Layer 2 of a small transformer language model trained on English Wikipedia (9 layers, counted from 0, width 96).
Take only the direct path to the model's output, skipping the later layers: a vector added to the residual stream pushes a token's score in proportion to its dot product with that token's output vector.

Output vectors of the tokens that the questions are about. A number n stands for n times 0.016.
" ": 5 -14 3 20 -26 -25 18 9 0 -2 11 1 16 3 39 0 -14 -3 -18 -10 9 -3 0 3 -44 9 -12 -9 -14 3 19 -26 34 -26 0 -22 -22 -6 11 6 -21 13 -16 -29 22 1 -15 -21 -12 1 -22 -19 12 -16 7 21 -26 -11 -8 -6 33 13 37 -25 30 5 -17 -12 -13 30 6 1 3 -4 4 -20 38 -15 -3 12 14 10 17 -5 -21 -2 -21 16 -5 17 -24 5 11 -18 -5 -10
"amed": 25 43 -23 -4 -33 -23 -29 48 0 6 17 8 45 -4 3 19 13 -20 -44 -6 1 20 -17 19 89 -1 -42 -7 14 -29 37 5 -1 -10 2 -18 8 -61 -26 -19 22 -33 -37 -11 -28 27 -11 -17 0 -6 36 52 10 11 36 9 -10 -82 13 14 -43 30 26 19 -18 7 5 -16 52 -2 -16 -31 -2 52 38 2 -9 -40 -22 -23 10 34 -2 45 9 -32 13 53 11 -1 30 18 -3 46 -29 -20
"ested": -8 60 -11 -44 -38 -26 -28 17 0 31 28 -23 10 -2 43 -15 -5 -35 16 -33 -26 8 -57 -55 73 6 21 -44 23 -29 10 -27 -24 -25 1 -26 -27 -54 -14 2 -7 22 29 -17 -24 -7 -21 31 45 8 29 20 5 44 52 -8 3 -64 47 18 -32 52 -53 20 -45 16 -2 -16 -40 -40 -36 -3 40 12 79 -6 -86 -20 23 -26 11 -4 -2 -16 -4 -57 1 -9 12 -47 53 7 -30 19 13 -22
"l": 38 -19 17 17 28 -16 -8 20 0 -4 31 -21 14 5 22 -12 -29 15 -49 8 4 6 28 12 23 -10 0 1 -39 -11 21 -35 15 2 10 -42 -23 25 -11 47 -21 13 -30 -25 -11 -5 49 4 -27 -40 -30 -3 43 -17 -9 -96 26 -15 42 21 28 37 22 2 5 -42 -20 32 6 0 -3 28 32 -10 3 11 -26 -13 33 6 3 -18 0 -9 43 -20 11 -20 -37 -3 -15 11 -5 -36 -24 -32
"es": 43 58 -7 29 18 14 21 -13 0 38 -17 -13 -29 20 -12 -25 25 18 7 -10 -24 -10 25 -44 23 10 35 14 -19 2 5 26 -16 -4 29 32 -25 61 4 -34 -1 -19 -15 -49 -39 -10 3 -7 28 25 -27 8 -2 -60 39 -65 15 -36 30 19 5 17 -41 -47 -13 -3 10 -63 -12 16 14 16 -17 -12 28 -5 -23 -20 34 14 -7 15 -2 -57 -48 -3 20 -24 -27 38 33 25 -12 -4 -34 -16
"ed": -40 67 -4 23 7 19 28 22 0 20 46 17 -3 12 -51 -32 62 13 -46 -27 48 -39 18 -11 20 17 21 -9 38 -3 -5 -44 -15 -18 -6 -7 30 21 -15 -69 30 -4 -6 15 -22 16 4 13 -2 -30 -29 3 -17 13 3 -73 -26 -22 21 -28 5 15 -21 2 -16 27 36 10 -68 14 6 17 27 0 -3 -2 5 -34 29 -9 28 24 27 -41 -19 -13 3 -7 -6 -8 21 19 38 60 -33 7
"el": -4 36 11 -22 31 -9 28 -20 0 35 17 -30 9 -5 -41 14 -22 16 -9 -7 -1 22 26 -9 46 15 -7 4 -3 20 -29 -8 -21 -32 8 26 22 -5 -29 23 -23 1 -14 -18 -32 14 -13 -28 51 24 0 -53 -42 22 -12 -13 -8 -29 36 32 -19 25 -18 28 4 -24 10 21 -1 -24 -2 -14 4 -3 -8 18 -24 -22 52 12 17 -37 -36 -30 2 -21 -26 -43 26 55 11 17 6 16 -27 -5
" large": -6 17 2 -26 -20 -23 -24 -11 0 -17 -20 -25 20 11 14 -4 28 -24 8 -9 -20 50 -62 3 0 -18 -9 -59 25 -28 5 1 -1 16 -32 22 -58 -21 -40 -29 -22 -13 30 -20 -18 -28 19 -36 37 -63 -3 2 32 32 -6 6 -13 -19 -20 38 -12 3 -66 20 -20 43 -26 49 -2 -38 -51 -17 -29 -33 24 12 -31 -24 -27 20 26 24 14 -5 -1 -16 36 36 24 -6 20 -36 -12 -24 -13 28
")": 20 10 38 22 -6 -16 36 -15 0 7 18 21 3 -47 32 10 2 2 -43 28 -28 2 10 46 22 -12 33 -36 15 38 14 3 -36 15 21 -42 -26 -9 36 -17 -4 29 11 9 -20 37 9 49 37 48 26 -38 -28 -26 32 7 -12 -58 -49 37 43 -50 -14 -7 5 3 51 50 8 13 12 -16 19 42 29 28 26 47 12 7 -17 -8 -14 -31 -35 -16 11 7 -31 5 -37 -24 0 -14 17 18
"ark": -41 22 26 -23 -21 -17 18 43 0 -56 48 18 41 20 28 -24 11 4 17 55 -24 -7 -7 6 72 0 -18 21 38 -39 -10 -18 24 3 -31 2 -1 -48 5 -43 15 -31 -22 -44 -16 -50 -34 -16 42 -40 31 6 46 14 5 -81 62 -12 2 5 17 41 -15 23 2 -7 34 33 13 14 -41 -9 -10 29 -28 -28 -36 47 7 16 22 54 -10 22 36 -7 37 -29 2 18 13 9 26 1 13 -12
"\"": 10 -26 55 -6 29 -11 0 13 0 -37 50 3 -22 -35 4 13 -6 1 22 15 -18 46 -49 3 22 36 -20 -68 22 38 52 -17 -55 36 8 11 16 -30 20 -2 -35 46 21 25 6 -11 13 12 -2 -16 9 61 -12 -18 12 -41 22 6 -20 17 57 -38 -38 -2 31 13 63 22 -3 -26 21 51 -6 -4 23 -34 13 15 35 -50 11 -23 12 0 -55 -22 -23 12 -15 2 -34 3 -10 62 9 25
" y": 22 23 20 -7 5 -5 7 24 0 -2 3 -9 -11 -2 23 -12 -43 -20 -1 28 -16 26 11 6 -13 -21 -9 -44 22 8 -11 5 -6 -13 -7 2 -6 -15 -17 -69 5 5 7 -18 1 -5 -15 6 -6 -25 -7 -7 18 -27 5 1 -9 -1 -23 35 8 13 -38 -45 27 17 -31 -8 -22 -23 -2 -5 -18 -10 13 -47 -16 -18 -2 -1 -2 6 16 18 -5 -18 2 33 19 10 6 -2 5 -1 -3 -7
"\".": -13 8 49 -74 39 -60 -21 -24 0 -25 64 -24 10 -30 17 22 33 -7 29 -6 -17 70 -43 7 34 41 -24 -88 34 11 14 -12 -49 52 -15 13 0 -19 7 -2 -36 -20 9 10 -37 -40 28 -11 11 -21 29 52 3 7 28 -39 40 -9 -26 60 31 -40 -55 -4 21 48 58 18 13 -12 3 39 -8 9 38 -74 2 27 9 -62 -3 -38 8 7 -65 -41 -19 53 -43 -31 -34 -9 -39 27 11 17
"ter": 22 51 35 -24 21 -1 -7 16 0 13 -2 40 37 -16 19 -23 -25 -15 15 -1 -34 -6 -69 49 35 -43 12 -13 36 34 -16 7 5 1 9 -36 -14 46 -30 66 -82 13 41 62 -47 23 59 -40 -24 -25 41 41 10 17 -14 -31 40 3 56 -6 -48 42 23 23 -35 -10 -29 30 -11 24 -38 0 -48 26 12 20 7 -3 19 -7 7 24 -33 -27 35 20 -28 73 -5 34 -15 15 -7 -57 23 12
" and": 11 5 12 20 47 -1 10 21 0 10 10 -7 -13 20 8 5 -10 -1 -16 6 21 18 -8 -1 -39 23 -7 -21 -25 0 -38 -12 -1 9 17 -32 12 29 21 20 6 -7 -5 13 15 -1 34 -19 -25 32 13 -28 27 -12 6 14 47 9 28 -9 -20 -26 -25 12 -2 -37 12 15 -1 -3 25 -9 42 21 -3 -2 9 49 -1 19 -1 -4 16 14 -40 -5 -38 -3 -19 -11 -12 12 -36 52 3 -2
"ction": 7 5 28 -4 25 25 -6 54 0 -21 57 -22 30 -25 35 1 46 -20 23 -79 15 5 -67 52 56 -53 -44 -71 30 -70 -3 -34 -19 35 -7 16 -42 -12 -8 -15 -63 10 14 -22 -42 2 19 -38 -64 -7 36 31 32 21 -4 -11 23 10 -71 53 -14 -38 -12 53 -8 16 -65 30 21 -5 -52 -25 -93 25 -8 -16 -20 -10 3 28 -39 -27 11 -70 33 -12 61 7 13 22 40 -3 -17 -5 -24 -48
"ities": -10 -10 8 20 0 16 -18 -19 0 36 -44 15 37 -29 79 -53 13 -12 39 -46 -56 11 -30 2 53 -52 14 -24 7 -57 -7 -6 -38 2 -22 29 1 16 13 21 -27 -21 -48 23 -35 14 -37 -18 87 43 -5 31 3 -29 22 -79 94 -31 -48 4 6 0 -11 70 -19 36 17 51 -15 -47 -44 7 -63 -25 1 -8 7 10 -45 -24 -17 58 -2 -6 -44 -55 24 59 -24 17 69 29 -27 -2 -26 61

Output weights of attention head 0. The head adds the sum of these rows, row i times number i of z. A number n stands for n times 0.0079.
o0: -48 -46 -29 18 73 -28 -40 10 3 -36 -22 -4 27 -27 -12 -27 65 20 -24 5 16 4 -26 -13 -62 22 -7 -24 10 -27 73 0 -11 -2 24 -34 -15 17 -21 11 32 -28 6 -16 2 -12 -22 10 -9 -10 20 13 -5 19 40 17 -31 25 -23 -39 19 36 36 -39 -13 35 -42 14 -4 12 -8 -8 -26 13 23 -6 7 9 14 9 -28 -38 6 -26 20 21 7 -40 26 1 -21 31 -8 -17 3 20
o1: -30 25 16 -14 -5 8 2 -8 11 -17 6 3 -7 15 -40 14 -6 -43 -6 2 14 -2 -8 16 9 -10 0 38 29 10 -34 -7 -44 22 8 -32 -20 -19 7 -29 -44 9 -17 -10 -12 14 21 20 9 19 44 8 63 10 24 2 11 -44 0 -5 5 -43 14 19 16 -17 11 5 2 7 14 -16 -10 -41 25 5 33 15 -3 18 -19 -61 36 5 -27 22 6 -2 -13 -28 31 9 10 -35 53 1
o2: -10 10 -3 39 -7 13 12 9 -64 7 -10 -1 -6 3 -27 -10 -10 26 -17 24 40 5 23 68 -27 6 6 -19 1 23 -34 13 31 -13 -8 37 -19 -17 -8 -24 -25 6 -31 -50 23 20 -2 -9 -6 32 19 -4 22 -7 32 -16 -4 -3 9 -26 1 66 -6 -9 10 -28 1 8 -28 -3 30 18 4 -15 -32 27 -7 -46 -20 -35 -17 -3 5 -31 25 -8 -13 16 20 32 23 -36 31 -27 -30 -32
o3: -19 22 4 -1 10 11 30 -18 -27 -6 11 -21 2 42 -13 19 -11 -1 -6 44 5 10 25 -41 -27 -8 28 -41 25 5 -18 2 -7 -35 13 -22 1 9 -34 1 28 -29 -32 -16 -20 -4 -57 -9 7 -5 -12 31 17 35 30 9 -31 31 11 0 -1 -2 3 -12 7 27 3 -25 -4 -63 10 -8 -17 -11 -21 32 18 -30 -11 -13 7 32 -10 35 54 -10 27 8 0 18 -23 -24 -6 -1 -18 10
o4: 0 -46 0 -23 -43 19 -12 9 -36 25 -37 -1 -20 17 -1 -19 19 -52 0 10 -4 -34 30 10 -13 -10 13 -32 -15 -54 -18 -11 -15 -63 -27 12 26 1 29 28 -17 0 19 22 -30 6 45 -20 10 27 -3 24 5 -25 -6 -26 10 6 -11 4 -3 -13 -17 -7 -16 -24 4 -23 -9 3 12 12 7 -14 -29 12 32 25 9 -36 -8 -54 9 14 -11 -2 31 7 -14 -10 3 -10 9 22 -13 4
o5: -20 23 -17 7 -18 -8 7 -6 91 24 7 -19 40 -1 13 8 -3 -22 -3 0 -5 7 21 30 31 21 -29 -21 -7 4 10 -14 -16 10 -9 -18 -15 -1 13 -36 -8 -13 -48 -21 -10 36 15 -13 -14 11 17 -9 -4 16 -29 18 -11 23 -26 -11 15 -15 -8 2 1 -1 -27 60 70 8 -28 -6 -15 -19 -36 26 -7 2 -22 -23 31 2 12 -48 21 29 16 -8 -15 -49 39 -31 18 -2 -4 5
o6: 21 -6 -18 16 -23 55 9 38 1 35 -1 -60 23 -36 -30 26 -3 3 -28 -3 3 22 -25 14 -42 11 9 -6 25 -19 5 -33 8 -17 8 45 1 34 -14 -9 4 -7 -2 61 45 33 -2 23 6 -8 55 -10 37 23 -42 -23 35 -9 -40 -2 -2 31 -17 -9 -10 -5 17 24 0 0 -8 -23 -10 -3 -19 -39 8 22 -39 -1 33 5 -4 30 15 -20 36 1 26 -9 -25 -55 49 10 3 3
o7: -41 -42 -14 -8 -10 21 -25 3 11 -6 39 -20 11 -32 -50 -5 4 53 -25 5 5 -31 0 -2 -15 -38 -10 -19 -10 32 10 -36 18 34 -36 -1 -10 -27 8 -8 3 -12 -29 -23 -8 -12 -2 8 23 -29 -6 54 -6 18 -22 -51 25 25 41 -5 -8 21 -21 3 29 -27 8 -34 -35 16 -20 -6 24 9 -5 -50 -44 -29 -57 -25 -5 21 -32 9 -9 -26 -10 -14 17 8 9 49 15 -4 -27 51
o8: 6 -31 -31 11 -35 44 11 -27 42 26 25 19 -22 -19 19 32 47 18 -10 21 -11 10 -18 -6 17 -51 7 -9 -1 -8 2 -37 -49 8 -17 25 9 20 24 -25 -58 -8 28 -22 -39 -8 -48 17 13 49 -22 -14 9 -7 17 8 26 75 1 30 6 -16 3 7 -47 33 6 -30 19 13 -3 -9 -7 -6 -2 18 -3 31 34 -1 -14 -16 -30 29 -31 -9 -14 -25 23 11 -59 -7 -5 -21 -6 12
o9: 3 6 23 32 -44 8 -9 27 -27 22 36 -36 49 25 -2 -9 19 53 7 -4 1 -27 8 -5 -1 -36 23 10 32 5 1 -48 -6 25 6 19 -8 7 -64 -15 -12 6 33 2 34 -11 -24 7 0 -3 -39 9 13 27 15 -25 35 14 -28 28 -3 5 -12 51 16 -55 12 13 -1 -31 9 11 -6 -29 14 28 37 3 12 11 5 -34 7 -60 -19 -4 21 4 -41 -3 -35 10 -44 -33 -2 10
o10: 22 -20 -57 28 -31 46 -22 -3 16 6 7 -35 56 -10 -29 -24 -6 -15 8 23 -12 13 -3 11 -8 -7 8 4 -8 -8 7 -18 53 3 23 17 34 -10 -16 42 0 4 28 2 27 -5 9 -23 -12 -7 16 -11 -23 -3 2 38 -23 7 39 -54 -43 0 32 8 -51 8 -3 -61 -14 18 -14 -2 -39 -15 -5 21 -15 -18 -6 2 25 -5 11 18 38 -9 -15 -7 -11 -21 39 29 -18 -5 -67 -51
o11: -41 27 3 -38 8 1 -18 25 -29 22 26 -37 -12 -8 -21 15 -3 -19 -2 -27 -29 53 -69 -5 -4 -29 35 -12 5 -16 51 7 -9 9 -10 -32 2 -10 -20 -32 6 -17 7 24 9 -6 -2 19 2 34 30 3 20 21 -28 2 -35 -13 -72 -26 14 4 3 -10 27 41 -17 15 24 2 -28 17 28 -38 15 19 14 -7 39 -24 11 18 28 -9 24 -28 -24 5 -15 6 14 -4 25 -26 -16 -24
o12: -21 48 -1 7 36 3 18 -31 12 49 7 14 37 31 18 -12 -12 50 4 -18 0 3 9 -22 -43 8 -22 35 2 11 -2 28 36 -15 57 39 3 32 31 -5 -8 -21 21 -15 19 -3 11 13 9 5 8 -1 -3 -18 4 73 8 11 32 10 -46 7 20 -2 32 -14 -44 32 35 10 28 10 22 -51 -5 -30 10 14 -19 13 35 24 23 -13 -43 -2 -8 -29 -1 11 -8 48 42 8 -10 7
o13: -13 7 14 -2 -32 -16 27 -9 -2 1 44 -7 -31 -52 -35 -5 23 -26 16 33 54 -5 -10 -3 -25 -10 12 34 29 -26 -2 15 15 22 -1 -10 -8 -14 28 -18 16 6 -20 38 -18 1 -11 37 -6 -34 -18 4 -6 10 -38 -27 -2 22 -38 -1 38 1 -25 18 21 27 32 -24 64 66 -18 -14 -12 -4 -5 29 9 20 36 -12 -9 25 -19 22 7 3 26 -28 -1 7 -8 -4 -27 -7 7 -8
o14: -26 23 2 71 16 -8 -14 10 -41 -9 32 -8 -12 15 58 17 25 -5 -3 -10 19 30 0 19 -24 -29 -60 -25 8 29 52 -13 7 -14 9 19 -15 9 19 17 0 33 25 10 -30 -37 8 35 19 8 14 25 1 -24 28 21 -9 6 -34 25 -8 -45 -12 -20 -12 -12 22 -15 -12 18 -8 24 18 29 -33 8 -17 -11 0 -5 7 -3 -7 -1 41 32 -4 0 -9 8 7 5 17 -24 5 -20
o15: 20 13 -16 -11 -1 -11 16 30 16 10 10 -44 -39 -10 58 23 34 -46 0 -44 -24 -36 12 9 54 -14 37 -15 -4 -18 -26 17 13 9 5 -5 -4 22 24 13 30 9 0 23 22 39 -5 -10 46 0 3 -20 -4 26 3 -24 -3 -14 41 28 28 -19 -12 5 17 33 19 -25 30 -10 37 -39 -21 -7 1 10 -32 66 -9 -4 -11 8 -1 -22 10 5 14 -12 -42 2 -13 -22 8 23 9 -12
o16: 19 -14 17 4 -11 -21 -17 -4 60 5 -10 -15 -4 -6 26 -11 -9 -17 15 48 -33 27 -12 -29 18 -39 -2 -4 40 -14 12 -12 15 -25 -10 57 32 33 31 22 25 7 33 15 14 -3 15 27 34 -28 15 -1 -6 -5 29 -20 1 30 -14 -28 7 -8 0 1 8 11 9 -2 -14 29 21 -39 -4 -55 -7 -65 29 -38 -23 -4 15 -17 -7 7 -10 34 35 59 7 14 17 25 20 -78 -26 32
o17: -16 -12 -4 14 76 -20 -9 26 -5 32 9 47 9 -11 8 -8 -31 -12 -7 20 5 11 7 19 23 -5 7 39 -41 -6 6 -12 -5 -28 15 4 -8 56 -12 30 -40 -38 22 37 4 32 15 5 15 -18 -40 -17 42 38 -1 13 -31 -23 -1 -24 5 34 16 29 9 33 -7 13 39 1 -6 -7 -9 13 30 -10 -2 19 4 -29 -5 -37 15 54 -8 30 -31 1 -5 -34 28 1 -20 35 -3 -26
o18: 24 -26 -1 27 19 31 -29 -21 -17 7 40 27 -17 -22 -23 30 22 61 -1 11 -5 5 -28 -7 -20 15 -26 13 -2 6 -27 5 -30 -9 -14 -35 16 31 31 8 -15 21 -33 22 -2 16 -33 0 34 -50 -30 8 -8 12 7 9 -21 -7 -35 -5 -8 -4 -9 24 44 7 -11 21 10 30 28 3 -19 3 -32 25 41 -21 52 27 -20 -62 -10 14 4 5 16 -9 -15 1 4 31 47 14 2 -20
o19: 35 -18 28 37 50 -2 19 -54 5 -10 -2 9 17 -36 33 39 32 13 -13 4 15 -4 -2 44 23 -8 -22 -45 21 -4 0 7 16 32 38 -32 -13 -21 28 39 9 -1 -22 43 13 -20 -25 -5 21 -43 -16 -35 -22 -66 -18 6 20 -32 -14 35 -9 43 11 -16 -34 20 -23 15 3 19 7 -9 -36 15 -11 -1 -10 12 -26 -30 -26 10 15 -27 -23 -29 -37 -14 -1 -55 -15 30 -1 -17 10 27
o20: -35 30 -11 -53 -40 -43 -17 9 -25 -14 -3 6 43 24 -20 -2 8 -13 -17 -10 -8 4 3 -4 31 -14 -6 -30 13 -43 -13 13 -9 5 -11 -13 9 30 35 9 9 25 -25 30 5 -41 31 37 31 -16 29 7 24 3 32 12 -11 27 -13 11 6 -39 12 -23 -6 14 -23 5 -32 18 25 -8 -6 4 24 30 -7 43 4 11 -7 59 24 -28 -11 -9 -21 -18 -16 -23 -15 21 10 -4 -22 29
o21: 35 -45 21 -18 0 -41 5 19 55 -5 14 -1 18 -47 -11 15 -22 -56 24 -2 36 3 27 -10 6 21 5 6 17 9 -24 -15 -37 25 3 13 16 12 33 -3 -6 3 19 -37 16 -8 -5 13 -11 33 40 31 9 36 6 -11 22 18 -8 -1 27 -6 11 29 -24 28 -2 3 1 -27 -11 7 5 8 18 -5 30 21 16 -43 -7 2 39 13 -9 29 -20 15 -25 23 -18 29 -29 54 -26 -8
o22: 18 -22 -3 -14 3 -23 23 -25 -27 -39 8 -12 4 -6 29 8 26 44 18 26 -34 -4 1 1 43 -4 -11 -35 16 51 18 25 -4 52 18 34 34 -49 25 1 -21 -19 6 0 -12 11 0 20 14 41 -77 5 37 -8 3 -8 42 21 -45 -38 -30 1 1 3 43 -25 16 -9 15 12 37 21 -30 25 -18 -41 38 -50 9 -28 11 -36 10 2 21 -12 9 17 -3 37 62 6 -2 29 -1 17
o23: -35 -22 -27 0 21 -12 26 14 -28 -19 -11 3 -12 10 -19 -13 33 8 15 -1 10 -7 -22 -35 -1 -8 12 2 5 7 17 -1 -28 -7 15 -20 -16 10 2 -3 9 -16 -12 -1 -14 -3 -5 -44 -1 8 33 -42 -4 43 -80 32 39 -7 3 -13 16 -23 -25 -45 -47 -51 -23 21 -11 5 31 -27 -24 -11 -37 16 7 14 7 -57 -9 -22 16 -1 -27 20 -10 0 44 11 -3 9 18 -49 -8 11
o24: 29 -73 -36 -19 -33 -23 11 -34 -1 3 9 7 24 22 5 -43 -8 28 0 -22 39 15 -6 31 25 11 5 -20 17 -21 14 -14 -41 -22 4 1 3 62 -13 -26 13 -26 -12 -15 -27 27 -26 41 -16 -21 -23 -11 -38 -3 -18 -35 -4 -48 0 -38 57 -42 -9 13 25 8 -8 -17 24 -6 -13 15 -45 38 -3 -27 10 22 -46 21 13 -20 0 27 -14 -7 -25 -13 -44 15 -18 26 -13 -55 2 -33
o25: -5 -14 24 18 -31 20 -42 24 20 1 21 12 -27 10 -4 26 16 -50 -24 -29 0 -2 0 -14 -19 -14 21 40 -28 -27 -5 9 -4 9 -33 24 -18 -10 1 -41 28 12 -13 -22 30 -16 -27 29 -15 -19 -12 -6 32 -3 11 4 55 -18 -21 -1 -21 22 6 3 -18 8 -12 -14 -16 -20 -21 20 10 -15 15 1 -24 17 -51 -3 -4 -3 23 23 -8 3 43 -30 -21 17 11 27 25 53 -39 37
o26: 31 24 -46 -58 8 0 -8 -39 -12 -29 -10 24 28 0 45 -26 32 -32 16 -3 5 53 0 -12 -41 26 -33 -15 -19 -8 -51 -27 25 23 5 -37 -16 15 16 -23 -3 -33 36 -11 0 14 30 2 0 -22 -17 5 36 -23 0 1 10 -1 3 -32 32 9 -24 33 8 26 15 -2 -30 2 20 -33 56 12 31 4 13 25 -41 -18 16 2 -3 -17 14 0 10 13 -13 24 12 53 -64 10 -11 -39
o27: 35 -18 19 9 -12 -23 -10 0 -18 -24 9 -49 41 -68 -3 -9 -3 -3 -2 -8 41 -8 -29 27 6 -27 -14 -25 3 -1 11 -25 -18 -31 -43 6 -40 19 -26 41 -13 -16 26 -10 -2 -8 5 -11 7 35 -10 -29 25 -25 -1 -21 -15 -30 20 -5 -4 3 -5 -16 4 7 -15 -27 -30 8 -17 -13 -95 3 -21 7 13 20 -14 -29 8 15 24 -23 -1 18 51 3 -21 -19 20 9 27 -9 -16 15
o28: 21 -34 -7 3 -23 -17 -23 24 -70 -5 -13 -2 -4 -5 26 -30 14 -39 -38 7 -11 -26 -33 -15 -23 -8 -29 33 -12 25 -3 -13 -26 -39 -9 -4 -49 -23 -3 42 0 -6 8 24 -54 -19 5 -29 16 -46 0 -2 35 49 2 -14 -37 56 -14 41 36 53 -7 -73 13 28 -39 15 2 -34 20 -34 48 -28 20 15 -36 -6 -27 32 49 13 3 50 5 9 -3 -11 -13 -13 10 -26 0 20 -27 -7
o29: -5 -2 17 3 -44 36 7 -18 -25 31 -1 -10 26 -38 -22 -17 -9 -19 24 2 -25 -51 6 27 30 18 17 -12 31 27 -9 -47 -3 1 6 -32 -34 -35 22 -17 -19 -48 -6 12 17 38 7 61 -29 -15 32 9 49 -7 40 -17 1 30 18 -26 2 -13 47 27 -15 10 0 -61 -27 25 30 -12 8 39 -35 31 26 -6 -14 9 -6 -7 13 2 -12 -18 -12 -12 26 3 -24 -8 -2 -11 -4 15
o30: -9 -31 13 -22 11 -16 -3 -3 9 -35 -30 -39 40 -9 22 9 -7 54 -16 -4 16 31 18 -3 -12 -7 15 -7 8 -2 34 24 17 -17 22 6 -11 -15 -33 -37 -10 13 -15 33 10 10 21 -48 -28 -5 -16 32 6 4 1 43 -30 -37 27 23 -5 4 -31 -10 1 1 -19 -30 14 -5 23 -48 33 30 -28 13 -42 -54 4 21 9 26 22 30 -17 1 -15 21 43 -18 10 4 12 18 18 5
o31: 12 -30 23 37 -17 15 4 34 -38 -12 33 20 40 -13 10 8 -37 -7 -1 14 5 -18 -13 36 7 2 25 42 3 10 32 -11 -5 22 17 -12 23 26 4 -47 -7 -10 11 14 25 -25 9 18 29 53 4 -25 -30 -22 1 -34 -21 14 -43 30 -22 -20 -10 29 30 -38 5 13 -14 35 -9 -17 10 16 33 12 15 4 -28 22 -1 1 -7 -13 33 4 15 -13 -4 4 -2 53 1 18 8 41

Each question shows a token from some text and the vector z that the head gathered there. A number n stands for n times 0.051.

"==": 13 -25 -2 -8 -4 -14 -1 25 -39 3 -5 5 49 -31 -8 -11 -29 -10 -22 -3 26 -9 -38 15 4 18 15 -9 22 -31 33 19
Pushed down most: ")"

"v": 8 13 -26 47 -21 45 -53 -42 27 -46 19 10 -24 -22 -1 51 -17 12 -27 21 24 2 8 18 84 -47 10 13 -26 15 -33 -3
Pushed down most: "ed"

"ives": -22 -2 -19 -1 -12 -26 -9 -4 -37 9 -7 0 -2 -19 16 9 -9 -6 -2 -30 11 -9 1 -20 24 -3 -1 2 6 -2 15 16
Which of these tokens does it push up most? "ested"

" ext": -7 1 -27 -22 -3 -47 -35 10 -27 9 2 -40 21 1 20 2 -9 22 25 5 -1 1 -1 -19 10 2 13 -8 -18 15 13 16
Pushed down most: " large"

" 5": 14 11 -18 -18 -9 -5 14 1 -7 -7 -11 29 45 19 -12 7 -10 32 31 -4 3 -30 3 27 -8 -15 -9 -5 -25 -20 18 -7
Which two tokens does it push up most, strongest first? "el", " and"

" was": -4 1 36 22 -11 -34 1 -3 -43 -3 40 35 4 7 24 -22 -5 38 -18 -26 13 18 15 -11 -1 -18 16 9 38 27 11 22
Which of these tokens does it push up most? "amed"

"\n": -25 2 -13 -5 1 -19 3 33 -36 4 -2 3 13 -25 3 -17 -19 -14 -20 3 34 13 -2 6 -8 18 -3 -6 11 -8 -2 15
Which of these tokens does it push up most? "ested"

" is": -22 12 9 6 -12 -32 -33 -4 -25 8 38 31 7 1 19 -22 -3 14 -5 -29 40 14 -1 0 8 -28 31 11 41 10 10 9
Which of these tokens does it push up most? "ested"

"ie": -17 16 -21 -4 -2 3 -10 12 -27 8 4 12 4 3 7 -6 16 6 -5 5 24 28 37 11 6 23 7 13 10 2 -3 11
Which three tokens does it push up most, strongest first? "\".", "ities", "\""

" B": 3 7 -7 1 3 -18 -18 -31 -13 10 -47 44 16 35 7 -38 -35 -2 38 -4 1 -18 8 -13 6 -13 12 -1 32 -27 -24 27
Which three tokens does it push up most, strongest first? ")", "\"", "\"."

"a": 4 1 -11 18 17 -31 10 24 13 53 12 6 -5 8 1 -8 -22 -24 5 -13 23 -6 17 23 33 2 -13 23 25 17 -19 20
Pushed down most: "amed"

".": 15 -28 -8 -14 -1 -17 -5 17 -39 0 -2 7 56 -36 -7 -17 -26 -1 -16 0 15 -8 -31 16 10 15 9 -15 21 -30 37 16
Which of these tokens does it push up most? " and"

" that": -11 -38 -1 -24 -20 -30 -21 23 -36 -27 2 10 19 -12 10 -14 -17 1 42 5 -5 -37 27 17 35 -5 -3 -12 0 -19 -5 16
Which of these tokens does it push up most? "el"

" and": 27 -19 32 21 10 -39 7 -3 -15 7 13 14 9 0 20 -11 -36 4 15 -12 6 -9 17 14 26 -21 4 29 46 14 0 15
Which three tokens does it push up most, strongest first? " ", "l", "ed"

"at": -14 -44 30 -21 -4 -39 -57 28 -41 -6 3 -62 35 16 22 -8 -21 21 -8 11 1 10 55 -15 26 7 -5 29 6 12 -23 17
Which three tokens does it push up most, strongest first? "es", "l", " "

"H": 12 -40 26 13 -12 -34 23 71 -26 9 40 4 34 -4 -6 24 19 -20 -20 -15 33 -3 -47 -24 19 -11 21 47 17 -15 24 13
Pushed down most: ")"

"ained": -4 -9 16 0 -18 -18 -31 26 -18 -4 13 6 15 -13 33 -14 -4 -2 5 -7 5 3 8 -24 39 2 -4 9 9 -1 9 16
Pushed down most: ")"

"al": -8 11 -10 0 -4 -7 -11 9 -23 9 6 8 9 1 10 -2 12 6 5 2 19 21 40 12 20 14 8 12 1 4 -4 10
Which of these tokens does it push up most? "\"."

"ang": -14 -14 -7 -3 -6 -19 -37 12 -18 18 11 11 14 2 33 0 -5 0 8 8 27 9 15 -33 30 11 2 12 15 4 1 19
Pushed down most: "el"

"vel": -32 -6 40 -3 -16 -10 -33 -27 -23 17 -17 -34 -1 -44 17 14 17 10 14 -17 2 31 25 -19 40 24 -5 6 3 -17 0 -3
Which three tokens does it push up most, strongest first? "es", "ities", "l"

"2": -21 9 3 -34 -5 9 -16 -36 12 8 9 14 69 -20 -4 -14 -12 -13 11 -6 7 -24 2 10 2 -14 -11 -15 -21 -15 16 -9
Pushed down most: "ark"

"ak": -11 -25 26 -3 -3 -36 -16 8 -29 19 1 -5 18 -9 33 -15 -26 5 24 1 8 -10 21 3 23 -12 8 6 19 9 -8 17
Which two tokens does it push up most, strongest first? "l", " "

" her": -1 -13 15 -2 29 -33 -5 30 14 2 13 9 -8 -12 27 19 27 15 8 -38 -20 -22 49 13 60 -15 -30 48 41 -13 19 26
Which of these tokens does it push up most? "ities"

"f": -44 -24 12 16 23 -24 29 44 -10 18 -4 17 -6 38 23 -15 -37 -29 1 -14 24 -22 21 10 30 2 -29 34 18 -8 -5 37
Which of these tokens does it push up most? "ark"

"re": 30 -17 48 14 0 -21 -29 1 4 38 19 -16 -7 -3 17 -13 -19 0 17 -2 -8 13 7 26 26 -26 -24 38 34 -16 9 36
Which of these tokens does it push up most? "l"

"ine": -31 9 -2 -10 10 -4 7 15 -12 12 9 -19 12 -10 4 -9 8 8 2 17 3 19 51 26 9 7 -21 20 5 12 -5 20
Which of these tokens does it push up most? "ities"

"ow": -19 -1 13 -3 0 -24 9 20 -24 -20 8 37 -4 9 10 1 -24 -19 3 14 48 -19 -26 12 13 -10 -26 41 15 -3 4 40
Which of these tokens does it push up most? "ed"

"ch": -26 -10 -14 -14 23 -38 -27 29 -38 51 19 22 -30 -3 22 43 -16 -18 -4 0 74 0 23 -11 4 -1 0 53 28 40 -3 -9
Which of these tokens does it push up most? "ested"